Layer 6 of a small transformer language model trained on English Wikipedia (11 layers, counted from 0, width 128).
A neuron adds its activation times its output weights to the MLP's output. To switch it off is to set its activation to zero at one token and run the rest of the model.
A neuron's activation on a vector x is SiLU(gate . x + bias) times (in . x + bias), where the dot is the dot product.

Input weights of the MLP neurons that the questions are about. A number n stands for n times 0.0022.
n33 gate (bias -0.423): -152 89 -5 -62 -383 -141 293 -316 -88 28 166 -24 -59 -311 48 -182 300 167 5 159 145 73 90 48 -58 -5 -293 116 -91 -118 127 274 -108 195 -171 145 -86 -43 5 112 -152 -154 281 -5 144 -114 213 116 67 15 74 -24 57 -152 -97 -94 106 -154 48 316 -174 -34 -65 -126 92 164 0 -170 -188 82 77 197 -263 225 184 169 -33 -141 -224 -67 162 4 -329 -175 24 -122 -40 28 57 -210 -115 -30 -194 367 25 -210 -60 -221 -72 -144 33 -29 347 154 -53 96 -62 418 84 231 -114 -81 86 73 149 -53 44 -196 145 -72 -122 -163 -98 117 95 0 -351 -98
n103 gate (bias -0.086): -53 100 -24 164 -300 202 112 101 -152 -326 -48 -247 28 47 13 50 131 -21 42 -54 -42 228 -81 -168 -286 87 -209 -17 -29 0 -168 252 -4 160 112 -224 264 -228 -58 -242 131 277 -25 -189 -25 172 -154 -96 37 -234 -38 29 130 -57 64 60 45 -83 91 4 58 153 -266 -154 -17 -100 -50 -49 -16 -25 -78 -91 38 -49 63 40 -77 230 170 -104 40 -23 -119 0 -8 -151 -240 -88 -161 -253 -156 -142 33 -69 -127 -101 12 70 190 41 4 62 34 -76 -191 4 91 -128 88 -132 311 144 -4 50 -24 95 276 94 -170 -47 -24 -21 -168 -258 180 -158 125 -135
n131 gate (bias -0.106): -310 153 -83 -104 14 177 -46 169 143 -272 266 -123 354 14 135 -38 -236 61 39 148 -96 -238 -103 -113 191 18 34 38 200 0 -68 -129 9 336 -78 -19 119 108 225 298 288 33 -175 43 -138 198 -149 18 14 48 132 -128 -19 85 139 108 -243 -434 48 43 -43 -19 -110 196 212 -5 14 -23 -74 -76 100 38 87 -157 140 -23 0 344 0 129 -133 58 80 -140 138 -150 5 -32 -9 -93 175 -273 43 -270 -171 -153 136 -205 419 -38 51 161 19 -28 262 -91 -105 -71 -176 -95 -14 -133 -105 -72 97 -119 58 81 -115 -427 51 19 -209 42 -33 -370 116 228
n152 gate (bias -0.119): -37 85 -112 188 -196 86 -188 -66 281 -32 40 253 9 114 -79 42 -165 -46 -137 148 -190 47 -105 -165 83 115 -220 297 79 -177 -96 -51 262 290 -236 97 324 159 93 -33 18 -42 -28 -115 -143 96 -112 81 -37 -5 -118 87 105 220 178 334 -79 -79 -139 -9 0 -166 58 -33 -117 260 -14 164 63 208 -74 189 19 203 47 267 -195 113 339 9 -71 -22 64 360 37 -108 -168 -18 318 -45 87 -193 -140 -317 123 41 -155 0 97 23 -86 -133 -42 -246 324 236 139 32 43 74 197 184 -240 -19 305 -42 23 -57 -65 -235 -36 -37 -47 -41 91 -98 -104 155
n157 gate (bias -0.090): -24 178 106 -94 -65 -15 53 126 -187 298 -24 -20 349 127 -110 94 59 -49 294 313 -55 -40 103 -103 0 403 210 -20 243 -180 28 -109 145 -282 100 -85 -397 -5 -169 65 105 45 -158 -168 163 -98 -170 -51 128 -230 -168 -10 -5 226 -177 -56 69 64 179 186 -255 302 -43 -209 -25 -40 -85 147 179 -89 -10 168 -216 89 -80 -117 146 92 175 40 53 65 -34 -461 -114 -95 -21 -38 -123 -14 123 114 221 126 -122 -116 223 124 139 -44 180 15 379 139 224 -233 5 -55 -187 -466 93 -119 129 140 -164 -85 95 -66 -95 -112 -44 -69 167 0 -142 -335 -34 333
n249 gate (bias -0.134): -29 137 -4 -141 97 110 -113 -80 36 86 248 -8 143 -135 -25 204 -235 -4 13 192 63 -25 119 -87 -254 263 43 221 104 25 -165 137 -130 88 -68 8 -67 238 -222 76 68 -204 165 -33 -174 132 -172 151 -112 126 47 -25 0 136 27 -138 -221 154 209 -4 21 -62 -84 59 -50 -13 -294 57 -33 333 79 -266 271 71 -76 -29 -106 102 12 -255 -76 -16 128 -80 -120 300 198 68 0 -4 -66 78 -84 73 -115 -16 171 175 50 -233 -98 -58 72 165 275 -4 25 92 -84 -233 375 -162 29 189 93 -4 -4 -55 25 35 61 87 -343 -8 -12 -101 -4 17
n302 gate (bias -0.068): 14 -19 115 109 -289 145 69 -169 -175 -291 5 157 100 0 -58 -162 71 -62 302 -315 -168 97 19 -189 105 -251 104 43 -81 -37 126 -257 47 249 -28 -431 38 -113 38 -173 -55 -19 -104 138 90 -284 111 146 29 -96 39 95 -108 -123 -126 -98 -100 -396 -186 29 -183 -48 -5 -235 -130 -53 96 -132 19 -105 -272 105 -160 62 -82 304 -89 -75 -273 177 -78 -49 28 -19 114 222 153 -336 -285 -250 -62 179 -82 103 -93 70 -59 -177 -229 76 -267 -52 -49 -5 76 105 -152 -210 -88 134 80 -166 300 -34 190 -48 39 14 -153 -279 -191 -90 -78 -223 -245 -216 33 -78
n306 gate (bias -0.262): 308 -66 -302 117 -78 -18 4 -156 -31 -125 -30 280 125 30 82 5 -13 -76 92 172 -50 -305 -49 153 32 -35 168 -127 32 -355 17 -77 163 -83 -26 -23 -109 -160 341 -9 -83 149 -126 230 -117 22 242 4 32 -192 -399 157 71 76 -157 0 145 59 -168 224 173 -9 -148 27 -160 82 178 111 -234 -54 -172 86 14 474 37 22 -80 53 134 64 4 30 112 14 -90 78 -225 -144 216 158 194 123 188 18 79 -9 43 -163 68 63 -75 121 88 88 -18 -371 -86 140 -363 213 -108 -54 -36 -164 4 91 -105 -240 -77 -68 89 77 88 300 125 -32 115 106
n33 in (bias 0.021): 18 109 182 -22 23 57 -69 -122 95 -198 65 -31 -34 209 -5 206 93 -4 -288 -256 288 164 93 62 -9 64 106 13 296 -198 -59 -85 280 -255 -125 112 184 212 229 86 -245 -40 13 -103 89 129 -32 220 -129 136 -230 204 -35 93 119 -116 -112 108 -103 -23 -113 107 86 -243 54 -36 167 -49 -166 72 -94 148 9 85 95 61 105 -48 124 -31 35 -63 4 -77 22 -172 283 229 -49 13 4 -42 -100 -79 73 266 -227 -112 -72 58 -26 -40 219 174 13 -36 0 184 0 103 182 -152 295 -108 -48 117 -36 420 -216 -249 140 -371 210 4 120 -285 -105 -96
n103 in (bias 0.053): -53 26 45 12 183 242 -127 -168 149 61 37 -81 118 -18 117 119 176 -57 20 112 54 16 -141 -207 15 26 40 39 -139 102 182 46 -87 -19 -11 128 27 -53 -101 -172 71 -62 -299 -184 -235 153 195 -154 -219 90 -79 38 125 -31 162 -92 135 -143 -128 -277 -222 -123 -215 54 144 -124 -156 53 222 143 0 143 -59 -4 55 -151 185 -143 40 -19 67 -7 -100 -8 -165 -180 -72 -93 -65 -82 -104 -48 4 117 -289 -83 48 19 100 123 -189 169 -94 -236 -43 46 -96 -151 -110 -224 88 23 174 39 60 15 -117 44 46 55 -57 -35 -185 -305 160 144 139 -59
n131 in (bias 0.231): 211 60 133 -18 197 143 77 -171 9 179 34 -22 0 17 121 27 -216 -101 68 142 -107 -54 39 -247 -133 157 -14 67 84 240 269 -107 -291 -167 257 -116 -18 -131 -36 -386 120 115 -75 53 -155 -154 -108 -103 -93 -49 -196 -163 48 172 89 -252 71 -120 -187 288 -4 -93 81 107 81 -232 255 180 -17 -18 58 67 -289 173 85 22 122 -195 25 -214 326 -50 -9 -36 115 90 212 -34 283 -4 57 -232 67 -83 59 -91 93 -98 -120 -275 135 9 9 103 -18 196 138 -89 -4 436 154 -204 240 -90 39 -107 203 13 -80 75 -117 58 41 -22 -92 117 -182 127
n152 in (bias -0.111): -113 -103 -45 59 -270 -191 -12 -47 -292 -21 53 38 162 -130 17 -93 105 110 35 -60 -265 -221 -184 -38 -111 -110 31 -200 72 -117 -197 102 50 131 61 -329 -187 117 -13 -82 94 51 216 165 182 -283 -180 -4 59 64 -87 135 75 -68 -43 -184 38 319 -243 -185 47 -60 -115 0 -116 120 -154 29 -29 336 -221 -106 22 85 -90 113 75 58 -122 -277 -308 16 -59 181 -182 -60 -22 -213 174 -25 80 -49 69 67 -96 261 -61 34 -68 0 113 346 13 29 47 -170 85 302 -110 196 -63 123 -119 -47 -33 -17 -181 73 115 -48 -96 -34 -156 -4 130 206 -120 -35
n157 in (bias -0.217): 127 53 36 -36 222 -4 27 297 -58 -32 57 -5 -127 -17 -51 233 86 -177 262 37 106 -313 -163 -91 -55 88 -118 340 -252 -22 -195 50 -45 84 -159 166 -124 50 -55 264 101 73 -77 183 -142 91 -250 -30 -32 -454 24 -159 -199 300 59 -213 -92 -60 -97 -153 -217 87 -101 -46 -23 -37 162 -9 45 207 238 69 242 -156 -199 -18 211 112 -376 37 -133 52 -205 -311 100 256 -138 -71 -41 -183 14 5 -97 -76 104 147 22 87 23 123 279 200 -93 235 37 257 325 50 -59 69 -95 78 -73 -74 151 152 -56 -17 87 43 90 -23 -61 148 -45 -301 112 -23
n249 in (bias -0.052): 54 125 38 -39 204 57 19 55 71 27 30 -4 145 108 -299 -117 -66 -19 52 -269 -66 -4 -165 263 277 75 173 133 -140 199 -48 -163 0 26 -19 109 -195 107 -160 -94 34 70 81 124 16 77 -8 83 105 71 -124 100 -211 -166 125 105 -195 -152 -172 276 -188 -4 236 -39 149 -23 -294 61 -49 -43 -198 23 8 -85 24 -61 53 99 -41 109 -23 175 -158 162 120 32 -93 -180 -190 45 12 -114 8 -88 -172 -262 138 -195 -94 144 -130 -8 317 -8 -133 86 0 -117 83 -74 -19 74 117 -4 -38 74 154 -92 -23 228 -99 206 -16 -144 -62 -4 34 218
n302 in (bias 0.182): -247 105 125 51 -265 190 -212 -83 -125 -21 182 30 144 172 78 -172 68 -154 35 35 143 40 -25 94 -22 -169 -187 48 -375 -68 175 -22 -130 -79 25 99 224 -93 117 -248 25 30 -17 34 26 -124 126 16 -150 152 181 -64 140 171 12 18 -39 78 194 -9 -56 -13 41 -169 -78 0 104 -93 80 -22 138 -262 -232 103 -91 169 177 -88 144 294 83 -24 47 83 262 -92 272 -83 30 71 -4 -342 -13 -93 -146 -453 -99 -190 -336 64 182 -107 22 -67 259 129 138 -155 -12 -198 -81 -39 99 96 -138 65 127 208 48 175 169 211 4 67 4 35 -55 -61
n306 in (bias 0.090): 14 -59 140 195 99 210 -18 57 280 55 193 177 -27 183 -14 -159 -329 186 105 337 108 95 189 79 145 22 237 -80 9 335 0 112 287 -104 63 160 -19 207 99 -52 45 -28 149 56 14 -74 -170 95 116 28 34 -84 152 60 -111 140 131 28 5 279 99 411 27 169 -236 249 71 -97 -164 -56 9 168 -389 -242 -232 -41 92 -23 196 117 158 118 60 -298 228 -99 92 -126 182 -218 65 -161 161 -188 -38 209 58 431 150 -28 220 -125 29 41 -126 -9 84 154 -30 131 264 47 182 -19 63 -75 -152 -102 47 40 -233 -98 86 87 74 -28 -114 138

Output weights of the MLP neurons that the questions are about. A number n stands for n times 0.0013.
n33: -27 88 -203 -211 -4 -78 92 81 -67 -54 115 -63 -13 -243 -82 8 55 267 107 267 -129 -145 -115 -90 168 60 -123 -122 -24 47 -48 -39 -116 45 -115 279 -181 -68 -215 54 63 -53 192 63 -116 -25 271 23 166 -15 180 -288 -115 -83 154 -140 75 -49 69 101 -84 -19 189 8 206 100 -119 12 -150 -26 -165 332 -270 -121 -64 75 -118 -223 63 212 -90 111 149 25 -94 83 -35 86 130 85 -34 -251 95 165 189 -133 -26 -215 -57 237 53 -31 82 -193 11 161 -237 80 -156 -37 21 119 -29 79 50 -224 112 71 70 115 -224 305 4 12 -35 132 -27 -78
n103: 26 72 -101 -25 -126 83 -47 91 97 -124 -209 22 -119 -132 -73 50 -11 -283 70 -67 -38 140 116 -172 71 -108 -63 -66 269 76 -185 23 -51 -170 -71 21 -123 -198 -21 -36 -119 -65 135 -214 40 155 -216 32 335 175 0 -48 -66 65 -198 135 194 -187 97 115 270 -44 7 -52 -48 0 -196 15 -103 216 -53 -119 -106 -110 -132 56 59 85 -305 52 90 -75 87 20 229 64 255 95 39 -17 32 118 75 -298 -93 23 -94 101 -99 188 19 55 109 20 -31 31 -13 18 126 49 -153 -103 101 75 -47 33 -62 27 80 -288 -27 -85 109 183 167 104 90 106
n131: -68 -217 102 78 -190 -12 -245 -33 46 -24 -51 -181 -293 -176 175 62 -131 131 -162 -175 -9 242 5 -120 5 -148 64 47 -107 10 189 -268 -115 -223 -50 -133 -15 -78 -174 306 -73 276 -37 -139 139 -181 -107 71 5 272 -97 -5 185 88 -61 -134 -9 192 151 137 143 -5 146 36 -189 90 162 177 259 17 41 -247 293 -59 -39 109 -72 0 5 -186 -19 -318 -218 29 151 37 157 -113 97 -334 -162 -8 119 -137 -203 -200 -35 248 -9 60 -71 45 -69 114 -193 -19 172 35 408 261 20 79 -278 271 57 23 225 -37 -139 36 82 124 188 -99 115 234 49 -149
n152: 29 -118 199 64 -8 -155 -247 -13 34 96 -134 145 -9 -4 -482 -92 -71 -62 96 89 -261 77 -144 -168 -42 83 -21 -266 -205 0 -114 57 167 -122 -29 28 335 244 76 248 50 125 149 -128 8 0 17 53 -143 -20 253 105 9 -11 -5 -47 17 -9 33 -181 46 99 -59 146 -99 -4 107 111 171 -236 104 -111 128 -31 -16 -188 50 -214 -5 -112 177 -20 107 130 99 38 123 115 -138 -130 -14 63 -169 45 -134 -81 262 156 204 -8 139 -87 344 141 -46 -214 -94 233 -152 157 -161 87 -154 -64 -38 -289 145 30 -296 226 110 83 -152 -4 -170 34 -65 -66
n157: 46 158 203 244 54 -319 231 -29 -196 112 346 101 204 394 -102 -189 37 -162 58 -202 148 -76 -320 -80 141 184 75 287 114 -227 -48 210 44 -77 -65 -104 -65 13 18 -5 23 -229 -401 -363 -78 170 -124 -90 42 63 -52 140 -175 -8 -140 184 5 101 127 -202 -219 92 -79 -5 18 70 123 24 19 -116 -75 87 76 95 -268 -121 -166 -92 21 120 -23 -207 -26 -409 115 -51 -73 49 99 -118 155 -148 -170 -289 128 -100 -138 127 -49 -122 39 78 13 -71 47 24 21 295 74 210 158 16 78 116 33 123 327 -273 -27 -120 -127 63 -27 -78 -169 29 218 244
n249: 32 -135 35 -154 83 -90 -128 -249 -7 -64 -54 -259 27 -112 -106 -4 -21 -11 -22 83 -170 172 -231 -147 44 -183 -101 -74 -230 112 -24 -116 83 -67 -36 16 313 215 41 -7 -219 44 -94 -174 105 -175 69 76 -18 -114 113 122 15 -166 119 163 122 125 -90 -60 40 141 -14 7 205 -50 179 -124 -185 -48 118 28 -84 240 299 89 82 -183 147 -93 -6 52 60 43 41 -13 -49 -99 28 -3 65 131 52 -52 -37 -102 -153 -184 -75 -70 56 123 44 -136 56 -75 29 -38 -23 64 144 17 -26 92 -19 -207 161 -6 77 -8 0 15 84 155 256 303 -14 -50
n302: -32 -40 79 -113 308 -72 34 103 27 400 -171 68 29 19 50 304 -185 -122 133 46 -76 84 5 -223 -71 137 -55 -9 56 -311 -13 -33 -162 28 114 -235 0 9 317 -186 -287 -388 -69 -118 -89 5 181 22 -173 -88 -17 -9 389 -48 -111 -37 192 56 40 -96 -201 -112 -227 0 -85 -226 108 -19 32 -9 114 -91 111 140 113 -77 357 242 -31 63 81 44 -56 62 -298 -344 196 86 308 115 -93 -137 13 84 16 -46 -130 9 -196 -235 -147 -112 -9 271 79 -66 -49 -79 145 115 -208 53 5 57 -45 137 -238 144 260 61 -86 114 -116 229 95 25 53 -180
n306: -16 -8 -143 -103 116 -105 -210 -78 -128 -58 -86 150 55 25 -162 -50 111 245 175 285 -97 143 -70 152 89 14 -44 -216 4 86 -139 -126 -4 -149 -20 161 17 8 -76 35 -8 -4 77 -5 86 54 -191 46 -80 50 -4 -52 58 199 102 52 164 107 70 97 0 193 143 -24 75 -146 -257 126 195 -11 -18 -35 -53 193 50 -112 59 67 -169 -147 74 0 31 274 45 -203 -90 242 -316 -22 13 -240 0 -39 223 138 -118 -233 -57 22 -153 -122 60 17 -216 -79 -207 50 110 150 32 -212 50 -236 89 -205 246 97 90 -157 -205 -300 -105 -16 307 140 16 142

Each question names a token from some text and the token that comes next. It shows the vector x that enters the MLP there. A number n stands for n times 0.0043.

Then comes g, the gradient of the next token's log-probability with respect to the MLP's output, scaled to length 1. A neuron's effect is roughly proportional to its activation times (output weights . g). A number n stands for n times 0.00078.

"ed", then ","
x: 28 60 36 12 -53 131 -145 -36 -71 -182 211 -50 153 48 22 61 -1 -46 49 112 107 60 -78 72 24 -144 84 -10 26 -34 -22 -135 50 -88 64 38 -34 -145 -6 1 57 44 71 26 -15 -148 -2 -35 95 28 -85 113 3 -50 -3 45 126 -86 17 89 -106 65 48 3 -176 49 20 22 3 -17 153 37 19 44 -22 152 72 -24 -56 57 -141 -62 11 98 -10 -56 -58 -33 44 18 -2 -124 69 -113 -127 54 -249 -80 -33 8 194 142 14 125 -58 -70 31 107 64 26 -32 -22 -38 -39 -75 2 -237 -206 -55 -103 44 166 19 63 44 -64 -16 -112
g: 42 -118 -247 47 -14 -119 12 123 77 -11 -83 -59 5 21 -124 147 -9 20 -230 75 -81 -11 116 -12 -123 1 11 -34 -31 163 181 -181 -197 7 -36 217 -81 -116 159 182 124 -121 52 21 -18 -5 -81 269 -177 148 92 -217 67 -95 -24 -82 41 -87 225 123 -1 -55 73 -19 -45 -58 100 -137 107 214 -82 -30 5 13 290 31 24 -178 90 -171 57 45 107 139 44 -93 43 -16 -37 113 43 -291 168 -4 150 22 -12 -177 27 98 150 -113 41 -69 -96 -174 -130 131 -33 -139 -10 -28 -47 91 -8 -238 70 100 -78 -11 -34 156 -126 124 -18 -49 -102 99
Switching off which neuron hurts the next token most? n306

",", then " go"
x: -102 34 54 22 -48 -18 -105 55 166 -97 -21 -148 -37 -61 36 -154 -131 107 -93 44 26 -50 2 -132 45 -68 -61 44 17 104 -135 31 -62 -61 -1 37 47 56 -102 67 107 -54 18 10 3 -39 -9 98 25 66 97 -10 -1 -52 178 -134 33 -105 -224 6 14 13 154 98 96 7 76 69 107 22 22 27 -133 -26 -65 -35 64 -56 -3 124 90 -61 -91 60 98 0 49 22 4 -16 17 -192 3 -99 -69 78 121 -124 -7 -19 0 31 -41 183 -38 -8 35 93 46 120 -70 206 -44 41 86 -120 2 -52 -8 221 -40 70 -138 37 -7 -35 -46 -99
g: 2 -197 -234 -61 -90 132 -71 -168 -140 -18 -34 -96 -1 181 80 11 -88 -177 -77 120 50 36 -211 121 86 152 -168 26 66 28 -40 -1 -84 55 86 -39 -83 -16 -15 -79 -7 -143 -198 69 -12 64 -128 163 314 -74 -29 -111 285 -2 75 -180 -5 -39 -98 -206 -96 -4 106 90 -34 4 125 -68 -63 99 -6 -94 48 -47 -16 60 89 -42 -108 81 16 96 -120 54 -36 237 128 -150 108 -160 -14 28 268 -15 -163 -17 -149 148 25 86 -205 19 187 94 103 -102 -86 104 104 93 61 47 -7 134 83 84 -55 -175 110 -205 109 -30 190 8 -60 48 187 -118
Switching off which neuron hurts the next token most? n131

" M", then "K"
x: 17 -145 164 21 92 -209 -143 24 76 -20 -294 10 95 -203 113 147 40 44 -158 198 205 -106 -33 37 44 -38 125 -154 85 30 4 -91 68 -86 -125 -51 104 -169 78 8 179 19 3 -54 -26 -30 28 250 -28 -31 -23 -83 -25 -100 -46 -40 -118 -27 19 -251 54 81 67 -171 268 -31 -177 132 -76 -31 -86 -64 72 1 128 -47 -94 -27 104 123 141 -71 -38 -71 -131 -52 -42 29 -132 64 11 -9 63 34 -238 -90 -90 -102 186 57 48 -12 -41 69 60 127 26 -16 225 -67 66 -39 -134 126 -53 76 2 -135 -13 273 217 51 70 -15 -191 43 106 -77
g: -45 -103 -22 -65 125 230 126 -223 -11 -185 -102 183 176 101 -15 23 -5 -37 -41 126 -48 82 -86 -36 -104 -209 164 94 160 84 63 -56 -48 45 97 44 118 -170 96 -47 -22 -154 -232 -206 61 187 -69 40 226 -137 31 -203 -262 42 -16 -21 -81 -22 53 101 -51 153 52 95 -35 115 83 -114 131 127 29 139 -163 -128 6 -135 74 -22 -195 -201 64 38 -45 71 -69 -141 144 -13 -97 -36 -56 81 15 181 276 -41 -129 -72 -132 41 -123 19 -20 -73 -12 89 135 -22 59 -163 97 -146 180 -5 20 8 142 -129 24 88 -52 30 -19 -165 90 -30 -47 191
Switching off which neuron hurts the next token most? n306

" public", then " schools"
x: -40 -163 64 -35 -18 -171 9 140 -79 -57 5 20 184 -253 21 -4 -21 71 -37 179 -51 -52 -55 -56 2 -99 -85 -33 185 -20 -117 -57 12 -84 -30 23 -80 -70 -36 19 -10 -65 48 -9 -52 175 43 -25 -33 -2 3 -64 34 -167 -96 -77 70 12 46 118 -104 -87 167 -133 79 -33 -150 53 60 -41 -72 -56 31 66 100 -178 2 -189 -99 236 109 53 -76 -96 -11 156 -9 32 -15 -119 -63 -93 106 -151 83 25 102 -15 71 78 -8 132 19 46 59 29 -65 -43 206 40 -83 -11 -32 -35 153 44 -10 12 138 -71 -115 202 205 96 261 93 34 -201
g: 26 -193 -50 -196 59 64 9 65 -229 -137 -151 18 -168 4 16 -3 -27 32 21 -42 -27 60 -168 85 -6 116 41 -175 37 -111 50 -80 220 92 -21 -116 -41 22 88 -6 45 -114 -105 -190 -97 72 68 -146 -88 46 -127 215 5 71 -307 51 -91 -260 87 55 -3 -164 118 25 -20 -30 -49 -157 -52 30 -28 115 104 -23 76 38 80 2 -47 -184 243 -137 -132 -57 -86 -47 238 61 30 24 91 130 182 -93 38 277 -55 73 -49 -12 42 20 -14 47 29 -10 -15 61 -19 58 -138 98 -264 34 33 120 63 63 103 421 129 62 174 46 7 -41 -113 86
Switching off which neuron hurts the next token most? n33

"s", then " ("
x: 15 68 156 13 -51 -172 -27 -50 60 -152 -136 -40 -21 50 -51 -34 39 53 85 78 148 -102 7 -54 25 -70 -66 -78 124 -107 -173 29 -286 23 -84 27 -150 79 132 22 -25 32 173 -15 -45 186 -75 113 -119 155 14 -70 1 -17 197 -74 -131 -87 -11 -79 -51 78 55 37 -19 -53 -85 73 -38 -185 18 33 58 9 120 -19 -45 -40 -24 -23 -115 34 -58 -30 -61 -156 53 58 -91 123 -39 -146 121 -72 5 -42 48 -99 -45 -14 0 -48 -15 146 21 84 -37 161 -37 -13 138 -28 102 82 3 -5 299 -142 99 141 19 74 13 35 3 -19 75 14
g: 68 39 -119 -52 106 -196 -318 -129 93 56 -119 86 138 -83 -51 260 35 -96 -121 -100 19 159 116 -97 -36 -283 14 -37 -163 173 -214 9 -51 -233 229 74 40 -34 27 -129 -33 -76 132 -46 4 -3 51 221 -177 -29 -115 14 -14 -77 -38 -15 147 202 -9 127 -8 -91 -229 239 -126 -15 -27 15 30 21 7 -12 -47 -46 75 -26 114 -112 128 -36 30 -34 77 -130 -7 -29 110 81 133 53 144 -85 93 77 49 2 -1 -73 44 -131 50 88 180 -74 72 24 -7 -75 -48 96 -24 -127 -132 41 -31 -181 109 -38 24 261 77 -8 1 -81 197 272 -161 -102
Switching off which neuron hurts the next token most? n249

" paper", then "s"
x: -19 -18 26 34 -31 -67 -153 -155 128 -69 -99 -9 133 -33 -8 -116 105 -49 -70 -17 -172 -32 19 -86 54 -137 -42 61 44 164 -88 22 82 -159 -59 21 -71 81 -34 62 0 -180 -30 -150 -75 191 -34 80 -23 56 -3 -112 -38 -9 -77 -63 -112 33 12 94 -62 30 -43 54 29 32 -99 68 55 -48 -15 -23 -43 161 -3 146 21 -170 21 257 -373 27 18 -71 84 57 170 -76 -29 -141 -21 -60 136 -80 0 -143 102 -11 20 157 72 137 -65 -41 -33 -61 -41 -57 309 18 106 134 132 -54 28 109 -68 -58 -68 -28 44 220 109 48 -34 116 -23 -74
g: -114 95 168 -3 -24 -220 9 10 -164 178 -152 105 -194 169 4 68 -136 -29 90 19 18 103 26 -11 -104 144 -66 -51 173 8 -40 73 -348 -44 -87 143 231 49 50 15 205 -13 -166 -139 -148 19 104 -53 -165 -43 -174 112 -125 -27 -34 47 -98 90 -58 103 -214 -28 32 -80 88 -18 154 14 -93 -164 -58 -17 26 5 -8 77 230 -156 -36 133 57 48 -127 56 -62 -132 37 211 81 58 -1 -11 28 27 64 26 174 -87 -67 -72 81 -111 -2 -182 -37 -39 -121 -208 7 145 -58 355 -2 65 -60 111 24 51 112 -70 72 114 -109 -34 135 -221 51 138
Switching off which neuron hurts the next token most? n302

"tic", then " p"
x: 141 155 36 125 69 79 -15 -29 23 -87 -34 -227 -6 51 -188 46 -54 -21 146 157 122 -40 -85 10 40 25 30 -39 -24 125 -377 -95 26 -146 -94 -8 -48 -49 -163 101 85 37 176 -48 -35 187 -80 131 97 -65 -39 -83 -14 -88 120 32 15 -39 -68 150 48 -12 -23 141 94 65 31 140 -80 -27 -220 -47 -62 25 46 -12 -27 10 -104 33 -67 -152 -30 -17 55 -47 -17 150 -8 -105 -100 -67 -20 86 -6 54 -201 -132 67 -86 68 40 2 168 -158 -64 -179 -93 186 128 125 133 16 8 -151 -28 -8 45 -38 -77 -136 177 67 165 62 -21 -60 23
g: -49 -67 -53 -33 -254 7 238 -95 61 -176 210 -213 76 54 146 -81 69 175 15 69 55 97 -95 25 81 151 -118 57 75 18 -44 -71 92 -12 -26 56 73 61 -34 9 82 36 42 -40 -90 -61 153 80 19 4 -6 -137 -120 -63 72 -45 -3 -61 -130 -192 -19 60 238 -174 29 -181 205 -99 277 -24 117 -160 -80 168 18 -78 -61 -84 -16 96 -138 214 -139 17 -33 -60 -30 117 175 8 2 -152 99 -79 -98 -169 -152 93 -56 -144 -14 -83 1 -38 -205 -4 -29 13 180 -106 288 174 46 -54 122 99 -34 7 -89 -51 -29 69 164 -11 -275 -170 168 68
Switching off which neuron hurts the next token most? n103

" Par", then "abe"
x: 180 24 59 -61 156 -72 -30 -15 -120 -104 -343 -123 -19 -200 78 116 -16 1 -49 -12 58 -58 10 -48 24 -27 100 91 70 240 -238 -140 178 -124 -75 -54 -66 -42 -80 -47 210 4 44 -21 -89 80 36 162 -58 125 -48 -89 -33 -34 213 -69 -110 65 -113 -74 -7 29 182 58 -60 67 -258 40 85 44 51 -349 -162 61 -13 -100 11 -112 -8 101 -105 -239 -54 -36 -42 -107 -59 -38 72 -81 -69 -53 113 -103 -25 160 4 87 42 -78 10 47 -157 105 86 122 23 -59 172 84 7 274 -12 110 110 72 -70 10 -29 231 271 -69 -45 106 57 71 -64 56
g: -121 -34 87 66 159 145 -30 160 -137 91 -77 41 48 9 -8 235 -113 49 96 209 42 -75 18 61 -120 54 -24 -33 -75 109 -93 2 -73 163 15 -32 37 81 14 -44 -87 13 72 -4 11 -233 -165 -216 -39 -8 213 107 -168 60 35 0 -261 149 -71 188 -46 -203 22 -37 -248 33 -40 -53 81 109 70 25 155 -145 -59 -71 -66 -51 -125 0 193 187 -50 -105 15 50 119 213 -68 -202 -31 95 166 -65 -84 141 209 41 30 90 44 -35 -261 -31 -123 -97 -34 -50 74 -2 36 127 -163 8 -167 -14 52 129 -3 -39 -128 5 -23 219 -152 -124 188 -230
Which neuron, switched off, raises the next token's probability most? n249

" from", then " a"
x: 46 -64 230 -50 -12 54 -4 -14 14 -83 11 -63 114 -67 104 -167 -11 0 -73 43 78 -28 -41 25 -50 102 23 99 140 -8 0 -24 -149 -45 100 -12 -92 63 -156 -141 169 32 19 -77 -7 79 -14 -24 -184 8 48 -25 -50 -16 235 -43 29 20 80 31 15 27 66 -96 45 -26 -64 3 -25 -67 -75 -87 -110 21 -32 28 7 -111 57 -85 -22 -127 128 28 -46 111 -25 -13 25 70 5 -207 37 -25 86 172 177 -60 -46 52 -21 47 -52 -20 1 -73 -21 10 35 109 -69 -1 -32 7 -108 -30 -1 -106 -84 30 111 -2 34 75 18 -8 297 96
g: -157 41 -67 17 46 -99 -102 -92 -87 37 62 -153 183 -31 234 62 -86 133 -154 -83 166 148 91 96 -87 250 -89 -83 -19 52 -101 64 -118 129 -22 243 -96 -2 34 316 -3 61 -167 172 85 5 -73 -62 -47 128 -7 120 -81 -34 130 -235 -161 -77 129 -7 214 52 99 120 -183 -94 47 141 16 39 -166 -143 36 -62 -172 -42 -185 35 -17 224 33 -172 84 -22 119 54 154 -7 3 -202 -39 -117 91 -24 -120 -66 -108 -54 64 46 67 68 -96 -17 77 -192 91 -134 67 60 102 58 80 26 22 -109 76 98 65 -201 110 23 -31 -146 -77 -20 -42 -251
Switching off which neuron hurts the next token most? n131

" shared", then " one"
x: -17 -115 215 52 -45 -44 -58 0 -122 -112 -152 -86 211 -4 -20 -114 19 -14 37 50 106 91 102 -84 210 55 -3 -252 105 -76 -193 -117 21 -21 -34 36 -38 -50 23 62 -36 110 58 -178 5 90 -33 -106 38 15 -23 103 -83 -44 170 -23 -74 -49 -10 -6 0 95 -102 -11 -33 12 -95 -98 82 -121 43 -65 49 24 51 29 -112 -45 -2 163 162 -90 60 -94 51 53 -48 -15 70 20 83 -131 58 -10 43 -10 41 -2 -49 55 31 -92 22 83 22 235 24 -45 153 105 107 91 -41 -94 192 -62 -20 -230 83 -249 -4 42 -67 80 -46 28 52 -30
g: -50 -88 -56 -19 -168 104 192 194 -111 247 19 -212 -57 114 -2 2 52 47 -80 75 -79 50 13 -56 -122 132 72 67 24 -97 203 -108 -102 109 86 107 -76 -73 -49 135 155 51 -102 86 -6 172 -88 -5 -233 215 8 144 109 54 5 48 -202 -120 192 -31 65 -30 115 68 40 -64 4 164 22 -62 -278 -78 -33 -57 110 -36 9 -51 143 -116 87 -205 -6 61 -13 -98 213 -114 -65 53 -42 -102 74 135 -38 -88 92 -242 138 96 -26 9 53 -226 135 -96 -164 -45 11 -56 -3 148 -74 -3 37 -218 28 155 -133 42 113 -34 -63 193 -282 -77 -61 -127
Which neuron, switched off, raises the next token's probability most? n152